Layer 9 of a small transformer language model trained on English Wikipedia (14 layers, counted from 0, width 96).
Take only the direct path to the model's output, skipping the later layers: a vector added to the residual stream pushes a token's score in proportion to its dot product with that token's output vector.

Output vectors of the tokens that the questions are about. A number n stands for (n - 500) times 0.0039.
"pite": 579,781,574,635,606,535,513,341,454,291,514,536,576,728,680,617,192,287,589,464,373,344,537,577,607,487,673,503,452,740,401,563,560,442,659,402,669,549,452,21,650,431,593,503,575,476,256,226,288,673,442,520,449,550,480,608,472,284,598,393,326,473,368,503,169,376,426,507,535,671,479,511,464,374,303,472,684,969,478,329,507,546,540,790,503,473,585,519,514,494,640,742,463,570,359,368
"abeth": 855,508,711,601,821,496,719,284,378,452,478,538,483,463,763,552,233,361,696,508,501,516,374,690,577,353,631,533,321,172,563,411,503,531,520,635,590,644,477,397,416,464,541,568,483,648,460,492,399,496,698,519,421,200,671,492,439,386,454,474,481,531,536,533,247,339,512,508,503,339,475,400,408,281,238,616,710,531,537,355,519,722,526,604,484,458,470,501,329,592,645,637,446,403,560,467
" classification": 518,537,536,830,410,522,447,491,470,558,472,500,530,517,595,610,460,567,674,482,422,453,661,318,515,429,645,561,573,483,525,369,497,562,541,513,377,692,392,535,510,359,575,395,365,542,467,274,500,677,437,578,399,621,451,325,456,362,418,451,534,443,757,502,622,483,623,376,600,347,410,371,491,510,481,524,359,518,520,526,356,563,375,553,443,474,514,585,405,648,584,568,535,451,569,430
"bon": 598,457,465,665,543,553,499,421,301,472,506,772,752,535,393,568,538,284,626,483,551,532,462,601,406,473,634,581,659,444,445,464,429,310,492,444,868,588,421,556,481,427,575,443,369,435,406,461,575,493,671,565,406,183,586,500,394,290,274,581,341,352,537,538,489,571,584,578,638,461,402,453,553,377,426,537,399,503,374,329,565,761,522,554,329,454,614,511,470,426,613,553,634,513,543,589
"mier": 462,644,552,424,603,580,564,402,311,444,452,802,789,431,488,619,479,332,471,493,498,398,499,545,554,572,508,478,409,487,424,659,502,712,466,377,437,469,405,648,435,397,601,520,621,601,533,450,336,505,678,634,454,278,527,487,426,362,502,424,514,353,356,545,719,362,589,489,565,524,443,470,414,587,370,580,561,539,472,420,439,548,396,560,442,334,403,544,488,563,549,723,483,507,471,518
" effect": 649,555,541,579,564,616,384,483,508,544,484,645,486,435,598,489,419,445,540,506,515,426,732,506,469,594,557,409,483,587,485,402,552,451,594,492,550,394,411,387,517,504,584,360,435,401,477,386,460,506,551,641,397,517,489,494,455,567,519,445,452,374,449,442,564,441,437,393,488,484,478,494,508,598,388,479,548,452,643,540,472,548,505,649,435,485,483,758,501,448,551,486,367,410,563,514
"uty": 541,633,515,592,468,348,625,392,377,280,490,624,774,615,661,563,474,294,557,627,469,441,466,654,610,490,505,311,402,549,481,533,362,518,491,474,611,652,482,355,459,587,473,567,542,522,486,481,348,481,491,582,268,439,373,444,511,623,567,374,502,536,441,562,718,492,551,552,239,683,302,318,319,522,581,570,658,515,394,425,469,420,369,553,589,508,645,486,495,653,522,419,446,375,727,519
" Festival": 589,581,365,425,396,515,544,445,460,417,481,623,647,486,555,576,413,432,478,500,492,369,480,630,555,594,470,475,514,547,501,353,567,574,488,556,522,553,429,571,440,394,509,527,663,497,348,235,471,662,562,656,636,558,602,574,388,447,355,258,558,500,617,567,486,379,476,576,455,586,466,361,614,482,503,533,537,553,505,347,556,621,492,589,339,516,376,553,467,541,666,529,265,516,540,382
" Genus": 759,786,614,770,481,466,560,479,342,305,496,553,509,700,627,583,365,442,571,479,410,446,573,479,642,409,525,546,652,492,201,276,560,622,517,535,426,655,265,336,477,459,544,424,530,617,504,175,227,597,489,682,356,653,566,594,475,381,483,501,447,643,650,429,478,451,680,346,459,521,358,357,603,564,334,564,530,553,455,410,591,524,309,638,456,519,321,506,379,445,470,458,527,594,730,513
" Conference": 396,675,529,458,489,381,610,478,470,483,477,631,517,382,661,509,453,435,409,578,434,426,557,566,620,416,555,460,695,570,511,463,418,565,477,603,540,507,496,578,609,493,477,496,499,493,486,369,452,499,479,579,467,406,413,533,358,505,450,398,491,569,608,525,608,493,517,551,338,370,373,378,514,609,604,515,446,592,454,542,599,551,543,618,598,301,378,577,361,650,639,477,398,501,505,275
" example": 692,572,424,576,747,668,529,472,544,500,477,492,875,603,635,417,523,513,837,575,484,390,487,533,464,620,434,456,505,437,424,463,366,654,774,623,580,604,465,343,508,552,605,347,432,405,392,440,493,560,523,760,385,468,381,423,371,360,318,374,413,517,281,440,286,458,460,265,466,438,391,503,564,535,590,471,647,544,368,588,395,631,507,748,342,525,496,689,346,424,619,487,374,342,564,415
"imately": 556,701,505,341,533,542,618,293,390,451,511,496,481,816,643,579,355,76,462,596,526,561,448,553,700,474,467,311,616,469,283,323,463,750,697,244,405,730,497,256,533,451,254,578,630,601,481,609,416,608,625,657,264,367,393,576,565,526,630,333,300,300,760,535,278,350,584,382,538,501,338,401,501,478,297,616,749,544,642,452,673,365,323,687,417,492,690,666,674,514,718,601,540,356,476,449
"oke": 432,490,542,407,462,725,610,341,441,393,507,544,438,358,641,522,330,330,588,397,485,579,456,462,707,560,590,542,495,332,567,557,476,540,546,334,425,555,518,585,462,548,470,379,430,487,307,487,441,527,729,584,501,468,507,501,554,421,524,468,528,473,437,496,643,297,489,404,564,514,545,373,507,428,631,505,468,476,577,305,542,589,471,570,458,564,718,449,611,496,403,676,501,529,690,465
"ollowing": 526,616,540,613,461,606,687,435,533,294,482,402,444,661,689,426,327,279,603,621,395,404,520,714,617,514,398,458,589,667,451,422,397,579,681,464,457,314,642,182,554,548,628,519,441,505,552,377,387,558,458,661,551,403,554,528,573,369,289,472,436,532,284,642,416,525,488,481,649,609,458,445,435,526,484,533,594,653,348,279,555,430,573,610,370,359,576,637,508,672,618,532,294,390,438,582
"ceeded": 544,601,577,453,597,456,730,348,225,371,441,567,756,615,553,479,543,410,681,362,411,610,442,527,631,518,458,321,749,353,569,568,509,602,591,353,479,500,425,394,507,571,617,523,542,580,246,456,516,528,625,574,372,410,521,673,592,415,554,416,523,387,379,681,486,413,534,244,551,652,424,369,394,450,284,564,627,615,605,477,463,598,358,706,468,432,428,727,506,524,471,362,462,535,352,393

Output weights of attention head 1. The head adds the sum of these rows, row i times number i of z. A number n stands for (n - 500) times 0.00055.
o0: 456,585,583,632,508,499,516,575,520,532,518,514,463,613,394,466,517,444,654,704,566,395,467,466,425,687,540,508,437,491,521,422,699,418,655,531,560,481,323,583,553,530,535,470,542,615,494,467,453,477,541,410,523,486,341,645,209,670,303,573,518,337,457,420,453,502,310,394,538,423,454,529,594,551,399,584,391,115,494,476,355,476,589,479,429,751,468,490,556,617,568,480,444,491,556,688
o1: 438,346,380,222,502,544,254,450,383,421,568,416,501,419,434,880,454,508,561,440,623,378,671,480,464,612,644,401,494,460,595,539,433,303,318,448,721,465,632,412,479,334,276,504,706,429,662,611,473,443,515,466,539,447,463,404,514,608,799,608,444,611,535,186,333,564,460,451,582,572,611,386,650,519,560,641,607,622,573,581,597,361,636,536,351,774,869,471,465,404,478,682,544,146,541,480
o2: 510,435,588,700,559,656,818,578,678,512,456,469,486,759,591,439,438,463,414,451,558,585,365,533,353,395,428,353,541,249,404,553,536,609,578,617,363,516,614,367,612,535,730,518,461,406,628,451,382,387,480,531,678,251,562,750,607,277,521,450,571,304,358,596,301,623,488,308,445,429,372,589,517,348,457,361,570,711,372,669,466,570,506,642,525,341,489,614,639,462,358,597,444,533,421,400
o3: 572,597,437,317,498,525,396,472,468,453,533,577,432,343,684,376,548,632,305,513,368,625,478,492,826,271,606,558,535,670,491,582,363,487,391,309,234,477,449,542,342,436,295,420,363,700,278,498,661,588,475,521,236,582,659,353,709,606,530,389,384,787,691,575,777,394,547,731,469,534,452,406,530,552,524,416,217,618,548,574,547,561,498,376,656,195,190,550,478,610,603,462,644,556,409,418
o4: 504,689,560,586,549,527,455,620,662,713,501,651,488,394,389,276,404,714,532,315,490,574,388,325,555,368,344,508,445,609,592,370,547,790,381,361,310,463,370,464,430,709,744,257,419,569,330,469,458,579,566,483,679,519,509,476,694,616,376,502,558,390,789,531,471,625,529,353,595,532,651,249,599,355,249,506,348,475,541,338,410,818,503,555,452,421,362,641,446,281,304,436,454,704,603,570
o5: 490,322,619,606,419,378,557,611,510,486,612,622,430,482,527,398,524,398,483,576,439,524,560,510,660,399,627,572,391,538,593,541,472,588,648,434,634,567,497,429,454,736,619,453,484,454,479,473,413,615,601,394,483,616,548,750,222,950,364,607,715,260,468,433,522,453,449,609,347,377,309,661,610,411,427,444,544,202,524,515,475,360,377,458,449,261,435,431,591,488,486,402,605,369,500,590
o6: 482,441,585,336,672,390,374,461,479,374,535,532,438,379,758,525,505,334,481,520,536,542,496,466,569,330,545,395,486,425,571,418,284,497,586,482,609,522,641,532,502,445,534,566,441,508,495,518,334,609,487,383,491,459,509,538,636,498,673,482,673,530,400,511,570,441,517,779,681,250,346,558,444,285,545,394,597,453,503,799,509,399,447,467,436,303,452,388,575,617,522,643,749,326,579,628
o7: 326,551,488,320,734,736,446,395,258,476,407,622,459,407,473,660,427,474,684,591,447,585,431,505,412,631,517,591,549,725,498,757,441,412,464,399,743,374,488,660,396,584,298,518,541,636,676,562,583,454,612,419,325,355,531,346,357,491,719,693,440,367,347,336,520,304,541,485,635,559,439,313,554,554,473,658,392,400,460,534,377,425,495,462,433,665,478,506,595,558,577,466,626,677,516,467
o8: 265,581,521,515,398,743,536,432,464,411,418,524,357,615,482,484,668,246,610,414,376,708,490,382,329,698,441,508,553,435,686,407,466,579,453,506,471,432,503,252,476,696,568,334,525,446,736,532,531,660,533,597,341,517,685,752,384,495,630,395,650,265,354,665,187,597,271,446,706,551,192,683,756,524,487,459,672,696,418,492,459,377,494,527,561,488,478,626,535,608,434,420,583,634,523,322
o9: 612,505,608,566,538,680,711,471,554,306,445,467,483,689,671,512,533,508,319,609,488,685,455,612,486,370,524,308,637,480,448,428,531,568,666,731,532,457,457,471,551,313,492,513,516,384,601,445,586,425,365,536,539,338,482,623,575,273,504,361,472,647,346,662,444,524,382,532,562,342,292,609,383,441,632,407,590,668,322,577,590,393,513,585,614,459,341,457,480,610,373,538,507,398,327,360
o10: 511,558,503,496,649,611,435,513,388,402,445,528,605,507,392,348,461,419,593,448,421,607,350,567,462,727,422,447,432,497,348,675,245,537,628,445,730,360,490,342,412,658,532,499,381,464,609,417,376,624,649,559,396,622,617,542,442,435,727,596,679,443,354,683,457,453,677,307,314,571,420,703,311,524,569,424,573,598,463,703,337,321,449,439,317,450,486,614,477,550,475,555,609,569,586,549
o11: 547,401,606,509,320,445,415,383,512,512,521,387,602,588,394,511,553,575,461,439,576,545,381,531,550,520,615,569,606,474,807,424,357,569,513,649,636,533,494,486,506,501,318,571,573,206,517,563,653,589,468,464,479,602,347,612,413,469,382,345,414,614,425,587,309,568,455,493,410,471,593,745,455,488,506,506,636,508,445,442,572,442,509,564,562,431,802,394,254,500,499,694,610,204,480,368
o12: 543,746,386,542,500,420,421,541,513,508,527,598,487,541,369,530,406,638,609,516,623,280,427,655,379,654,491,341,335,353,342,507,661,484,481,445,715,408,443,435,460,514,574,591,595,629,571,642,433,563,681,565,427,351,305,711,385,652,503,678,393,318,423,386,254,535,437,299,501,524,619,556,467,663,423,463,339,343,493,638,495,595,440,496,422,761,458,662,649,289,476,700,502,344,465,677
o13: 722,644,366,226,506,236,335,409,343,495,599,612,460,465,433,315,414,732,424,420,633,365,487,781,473,646,518,410,440,581,554,547,229,671,562,500,979,404,583,394,416,670,627,714,641,571,302,583,493,757,722,554,461,576,413,847,609,711,625,391,242,501,457,434,104,450,607,438,344,454,671,749,471,367,477,389,403,371,595,598,627,415,276,463,665,568,578,465,548,259,539,483,384,309,399,546
o14: 519,689,389,581,582,505,617,607,451,473,485,674,475,474,679,422,578,501,566,535,530,453,465,640,475,538,389,469,511,515,413,382,536,552,641,277,608,545,330,318,358,578,713,599,353,703,400,481,280,494,567,644,565,436,304,595,368,463,379,534,637,137,475,801,475,367,420,537,568,584,372,590,336,510,457,461,418,387,411,469,345,581,337,484,426,556,376,732,451,541,627,344,575,740,496,666
o15: 662,434,563,626,408,580,584,468,683,410,469,308,427,597,776,466,420,307,288,470,570,699,395,700,438,399,517,531,548,459,561,497,652,531,566,682,462,567,430,479,548,399,595,444,566,623,375,388,438,435,499,691,568,428,429,740,506,268,410,219,560,598,435,649,542,529,585,599,297,511,393,546,446,303,540,396,638,628,432,624,581,542,334,564,621,435,285,555,490,733,431,196,273,621,392,442
o16: 742,480,598,415,551,405,549,643,470,481,604,649,370,505,574,573,353,473,294,637,618,647,474,446,483,451,656,456,364,488,623,597,675,375,512,443,593,495,428,617,597,413,624,295,719,522,364,475,422,433,670,502,512,374,326,614,419,746,491,509,674,399,552,402,608,507,498,546,568,443,613,343,471,311,429,471,369,286,577,586,584,566,286,524,512,471,243,524,796,448,274,488,322,442,364,597
o17: 600,364,449,335,687,437,416,436,554,498,487,444,520,481,530,270,485,530,460,612,460,704,564,452,480,486,417,648,545,781,703,358,446,522,583,560,479,460,490,516,496,456,744,264,377,488,319,291,595,473,404,503,707,666,609,287,674,623,353,433,570,853,810,539,553,350,594,659,436,354,459,437,462,335,419,579,525,361,485,423,491,352,539,419,487,512,508,383,395,591,583,341,530,555,508,490
o18: 538,543,590,402,618,468,357,537,529,536,482,314,570,481,619,318,487,637,381,487,328,683,537,650,602,443,433,621,497,558,251,538,606,405,473,598,436,466,524,681,513,427,292,540,543,469,491,347,548,596,319,556,620,716,706,250,657,439,581,266,373,858,398,555,580,461,496,356,389,498,537,385,450,452,513,626,565,487,473,498,559,472,512,427,563,490,467,475,383,584,509,453,469,559,399,638
o19: 509,639,579,449,682,495,371,475,520,593,476,234,483,789,450,243,318,530,349,448,389,373,293,329,511,696,345,554,424,344,368,506,501,532,679,599,376,507,600,608,595,501,359,514,471,636,622,547,245,553,505,422,535,486,719,588,627,366,599,221,401,757,515,235,531,482,623,456,350,349,615,457,601,446,430,652,386,520,623,599,371,474,602,557,601,724,604,603,366,491,585,490,401,591,481,830
o20: 550,532,557,562,388,637,592,438,666,438,493,478,620,631,539,302,587,481,458,245,570,435,286,613,492,520,292,487,518,426,485,449,362,749,610,628,508,528,603,273,446,664,570,535,411,527,468,449,371,607,417,585,532,495,588,757,714,81,545,204,511,588,346,719,455,587,641,422,348,456,466,674,373,499,502,340,624,779,320,562,512,499,487,566,609,347,435,497,378,582,427,338,444,691,642,319
o21: 484,576,670,671,386,488,582,521,749,450,522,519,511,605,508,439,504,411,615,401,697,199,387,760,396,388,445,361,621,253,346,376,603,757,768,775,475,513,467,401,500,365,479,587,481,521,522,424,326,539,422,480,592,354,378,809,538,179,370,252,506,517,365,444,430,663,603,499,320,443,448,604,408,548,529,308,687,538,419,746,512,669,438,637,480,599,339,593,537,531,534,506,362,309,487,535
o22: 626,371,678,550,571,526,399,430,418,488,428,434,685,302,276,444,406,498,544,497,492,642,269,576,622,558,635,719,526,691,525,835,510,537,533,538,662,407,453,675,463,637,438,420,648,390,521,453,646,471,590,306,447,611,501,323,339,412,471,688,569,631,399,513,694,422,812,473,256,398,652,562,292,541,471,563,500,283,475,571,384,480,453,477,342,358,462,400,392,555,389,445,623,446,455,451
o23: 510,434,613,707,474,407,586,512,504,482,334,561,464,483,509,479,609,319,345,588,438,841,642,481,470,347,404,505,527,532,548,484,641,560,371,629,425,415,634,628,483,590,816,418,591,199,596,287,679,485,354,546,724,650,523,449,488,677,495,542,602,462,541,615,428,631,358,484,550,451,343,520,617,207,374,504,702,465,498,535,535,405,394,459,527,67,501,374,602,677,395,448,416,387,463,312
o24: 467,628,654,664,562,639,619,401,591,578,459,373,580,584,425,497,579,761,564,643,435,527,491,400,430,493,432,459,426,587,659,487,775,692,539,585,353,501,553,736,586,359,428,400,630,511,632,614,586,491,389,290,418,344,426,473,400,304,442,683,462,486,357,479,598,473,487,408,637,226,776,370,527,504,492,720,609,318,238,375,552,501,636,500,419,559,516,251,410,317,185,392,613,416,555,780
o25: 554,342,379,396,613,361,570,437,477,540,453,356,367,591,661,451,328,470,377,756,478,656,618,517,444,435,615,633,513,603,685,542,752,410,466,578,579,557,525,738,611,445,553,552,639,552,478,497,579,361,581,415,403,361,469,532,403,739,366,576,355,567,579,246,469,350,433,704,384,338,569,459,686,357,467,568,416,232,628,447,534,404,498,436,584,729,485,294,634,539,631,340,430,505,304,587
o26: 409,531,262,418,402,563,391,593,425,593,556,615,509,285,416,722,436,564,484,347,436,429,530,489,483,614,355,519,416,574,572,552,495,446,298,348,630,554,515,443,358,515,587,512,724,465,494,505,546,489,587,728,596,453,338,472,466,493,610,463,617,470,502,489,421,598,586,559,712,779,601,243,481,472,436,519,612,669,621,425,689,545,346,535,452,435,665,445,548,300,374,383,371,665,635,399
o27: 269,559,721,543,409,663,419,478,579,486,531,626,290,460,533,601,579,465,725,355,517,314,296,459,591,382,590,466,544,467,667,361,479,754,556,541,459,557,468,599,333,616,299,470,556,683,559,668,453,549,583,260,354,322,356,732,479,367,437,393,437,285,420,236,443,552,434,708,643,455,524,401,614,610,375,406,566,458,477,546,449,687,505,600,623,521,393,537,585,549,511,444,609,416,604,490
o28: 409,493,547,583,439,485,457,527,615,394,555,487,426,504,663,564,513,352,511,443,517,526,532,646,431,435,463,493,499,456,305,472,598,304,557,620,474,406,519,414,487,432,424,384,472,482,547,387,489,503,472,569,573,660,499,612,437,495,475,286,541,563,510,636,435,537,420,536,519,658,446,361,468,538,550,384,651,590,550,470,627,461,398,590,647,429,350,684,593,826,595,379,186,562,348,403
o29: 210,236,278,316,529,628,330,429,511,557,519,390,280,454,769,605,315,386,653,367,507,588,424,393,523,404,571,464,525,483,760,576,384,440,331,464,477,692,496,536,401,513,645,468,490,772,498,487,451,491,669,548,379,285,563,606,385,627,452,436,405,636,604,255,408,504,396,883,597,548,516,275,795,346,448,397,472,496,830,590,451,551,513,538,537,627,642,588,475,607,817,462,472,500,422,440
o30: 495,537,232,438,502,535,481,438,444,617,444,443,618,498,569,515,487,573,315,296,376,745,366,365,582,503,305,706,556,556,667,527,394,482,237,442,538,483,677,484,475,639,694,543,515,405,472,631,632,421,471,618,600,489,553,379,735,406,615,501,427,457,581,687,360,495,531,442,616,497,466,558,468,262,328,586,428,866,516,361,453,586,514,552,646,236,791,431,309,316,468,502,610,789,483,212
o31: 490,509,409,457,553,501,525,395,379,426,548,439,588,613,534,518,448,517,670,502,667,208,367,551,435,767,387,642,550,619,504,399,362,509,655,656,754,523,591,522,444,662,427,586,551,712,462,563,428,377,544,547,569,415,341,762,589,266,414,363,272,339,438,382,357,367,602,643,455,388,533,525,347,519,432,565,532,375,375,432,444,396,479,647,712,731,578,412,647,462,738,361,363,612,583,434

Each question shows a token from some text and the vector z that the head gathered there. A number n stands for (n - 500) times 0.0032.

"ird": 441,507,550,583,483,439,573,526,383,591,572,492,470,497,547,515,539,507,490,578,533,508,516,336,478,421,459,491,473,442,518,608
Which of these tokens does it push down most? " effect"

" Rock": 448,451,511,575,499,429,530,562,450,504,611,477,490,501,437,555,604,475,559,700,520,528,609,456,465,483,529,549,570,634,453,524
Pushed up most: "abeth"

"or": 513,486,512,538,514,464,519,468,465,551,500,503,497,518,546,544,528,516,483,566,525,533,441,419,527,472,499,510,485,500,483,583
Pushed up most: " example"

"ted": 503,466,481,565,405,503,502,510,459,518,517,513,412,465,514,574,498,529,488,470,539,508,547,458,412,491,481,462,523,461,442,578
Which three tokens does it push up most, strongest first? "uty", " Conference", "ollowing"

",": 544,306,522,622,535,467,419,541,409,471,630,486,688,613,735,551,438,445,453,526,536,576,572,364,411,475,362,493,516,484,491,579
Which two tokens does it push up most, strongest first? " example", "ceeded"

" them": 592,555,498,425,423,611,449,414,547,470,523,640,487,594,513,533,575,403,495,537,488,514,382,592,330,537,555,519,628,646,380,532
Pushed up most: "imately"

" St": 485,495,564,455,593,594,536,524,631,432,578,441,468,497,478,429,490,513,468,637,524,401,467,514,557,482,548,504,521,588,601,474
Pushed up most: "oke"

" as": 539,456,441,554,590,563,473,326,539,514,222,586,319,298,581,629,411,583,438,399,533,585,257,629,466,478,548,667,611,689,532,544
Which of these tokens does it push down most? "mier"

" were": 455,540,551,545,406,419,500,499,589,563,509,489,520,525,503,545,442,410,504,527,546,562,380,479,335,461,561,506,599,561,516,547
Which three tokens does it push up most, strongest first? "pite", "imately", "ollowing"

"ena": 581,462,381,526,578,567,547,561,570,393,648,366,542,522,487,308,431,603,417,384,483,522,457,628,398,325,453,529,599,394,244,517
Pushed up most: " effect"

" Be": 459,424,435,648,653,412,471,428,418,449,377,441,451,514,471,490,496,493,536,583,528,525,339,483,380,432,601,591,560,568,503,558
Pushed up most: " Festival"

"end": 487,416,578,465,606,489,453,525,404,496,371,465,502,536,538,533,582,447,432,357,490,578,518,608,574,576,577,571,415,517,496,503
Pushed up most: "bon"

" st": 465,509,496,499,505,500,558,630,362,568,457,543,528,599,517,414,616,524,383,408,431,544,597,494,460,513,528,553,453,422,527,657
Pushed up most: "bon"

" out": 510,418,499,597,502,504,539,483,426,551,524,518,437,472,559,526,574,527,463,495,504,503,513,480,433,430,505,488,490,441,482,556
Which of these tokens does it push down most? "imately"

" wid": 543,553,580,471,466,504,526,559,564,616,504,493,495,447,460,524,616,440,478,391,441,470,470,572,488,518,501,479,578,483,433,487
Which of these tokens does it push down most? " Genus"

" v": 484,465,528,510,518,420,395,499,500,577,440,480,501,522,484,544,524,530,614,537,494,468,439,519,427,539,609,355,579,549,587,506
Which two tokens does it push up most, strongest first? " Festival", "pite"

".": 482,452,488,597,432,486,466,442,509,526,515,522,486,563,514,549,427,472,491,505,561,561,426,430,371,481,471,490,518,497,454,536
Pushed up most: "pite"

"i": 499,499,500,618,514,445,556,495,485,562,566,475,483,498,527,503,490,549,508,584,531,515,440,382,453,385,460,494,505,485,453,568
Pushed up most: " Genus"

" its": 419,468,570,587,481,445,500,415,545,542,542,512,460,455,520,569,434,462,512,520,580,542,428,458,340,389,510,470,603,554,557,497
Which three tokens does it push up most, strongest first? "pite", "ollowing", "ceeded"

" for": 468,468,540,535,462,465,517,474,499,545,502,519,493,533,569,584,499,459,458,466,560,568,449,476,395,467,566,511,532,515,513,575
Which of these tokens does it push down most? " classification"

" He": 481,479,527,565,544,447,489,498,507,493,545,441,523,490,513,520,496,420,511,642,520,544,432,406,475,451,532,556,515,578,483,500
Pushed up most: "imately"

" fight": 505,479,569,561,520,533,575,503,443,570,520,568,508,567,466,531,628,492,434,524,520,544,539,476,476,505,465,581,470,550,475,562
Pushed up most: "abeth"

"y": 477,526,431,599,548,492,489,533,452,415,546,493,445,425,506,509,509,505,495,551,456,494,582,431,456,468,574,534,456,626,474,389
Pushed up most: "oke"

" was": 505,345,533,537,354,637,558,354,516,531,456,595,484,523,633,539,431,437,399,319,529,575,401,577,205,467,436,432,523,434,518,506
Which of these tokens does it push down most? "oke"

" he": 454,498,517,639,498,474,525,452,512,522,504,502,502,496,495,538,484,416,485,573,544,584,430,392,438,421,511,596,539,584,453,504
Which two tokens does it push up most, strongest first? "imately", "pite"

" major": 506,563,572,458,449,532,579,448,555,608,514,563,455,433,529,561,533,502,464,531,534,525,397,478,478,507,485,518,555,580,491,504
Which of these tokens does it push down most? "mier"

"ld": 448,448,508,588,506,589,591,552,433,508,512,514,460,611,550,513,555,478,352,402,520,541,564,448,421,500,535,556,356,587,502,566
Pushed up most: "bon"

"im": 439,554,439,590,505,482,518,440,428,498,461,573,425,488,453,501,467,531,508,523,533,510,474,469,473,410,544,509,505,508,518,523
Pushed up most: " Conference"

" Public": 442,556,545,512,502,546,592,506,552,506,578,496,424,435,502,509,517,509,467,603,528,452,473,435,570,438,557,519,506,532,529,494
Pushed up most: "oke"

" around": 490,400,543,598,545,510,553,570,497,488,570,443,515,495,581,536,548,459,442,492,534,527,537,454,461,444,525,577,517,527,495,567
Which two tokens does it push up most, strongest first? "ceeded", "mier"

"ise": 525,489,458,515,458,527,516,491,486,512,500,539,423,482,525,567,532,563,488,484,518,499,519,502,516,517,521,492,501,466,452,562
Which three tokens does it push up most, strongest first? "uty", " Conference", " Festival"

" loss": 470,470,540,597,503,526,554,468,470,535,506,576,432,482,430,519,543,499,501,540,528,512,527,518,496,485,442,549,476,538,489,482
Which three tokens does it push up most, strongest first? " Conference", "abeth", " classification"

" Bo": 490,498,483,515,498,409,525,542,473,534,483,468,508,494,525,523,524,481,497,569,508,584,436,442,453,476,556,574,576,555,453,604
Which two tokens does it push up most, strongest first? "imately", "pite"

"E": 535,448,493,526,433,404,581,559,352,466,502,250,521,272,634,459,430,405,577,582,466,625,431,323,568,361,426,524,542,449,255,521
Which three tokens does it push up most, strongest first? " Genus", "mier", " classification"

"S": 624,425,497,340,506,577,452,417,483,394,548,494,458,272,660,445,399,471,463,451,501,648,483,569,403,282,387,435,658,416,304,387
Which of these tokens does it push down most? "oke"

"iss": 475,480,537,566,561,472,563,503,500,539,538,481,526,569,517,476,548,493,429,533,528,486,477,436,480,402,489,513,480,503,535,539
Pushed up most: "ceeded"

"\n": 357,410,442,789,514,457,619,374,333,502,485,477,303,346,492,423,342,675,622,550,484,409,405,542,416,464,286,327,442,467,603,332
Which three tokens does it push up most, strongest first? " classification", " Conference", " Genus"

" my": 471,537,568,531,520,425,439,528,541,493,616,443,562,517,506,517,509,399,547,663,509,489,433,397,428,448,562,474,541,575,539,490
Which three tokens does it push up most, strongest first? "pite", "imately", "ceeded"

"ast": 370,600,506,706,445,384,547,605,286,486,493,439,546,512,339,534,628,369,560,619,433,485,649,258,536,556,484,579,383,682,543,460
Pushed up most: "oke"

"ates": 542,432,484,596,451,525,528,482,484,552,584,525,464,531,575,581,573,533,481,499,525,501,523,481,375,457,445,461,537,455,437,587
Pushed up most: "uty"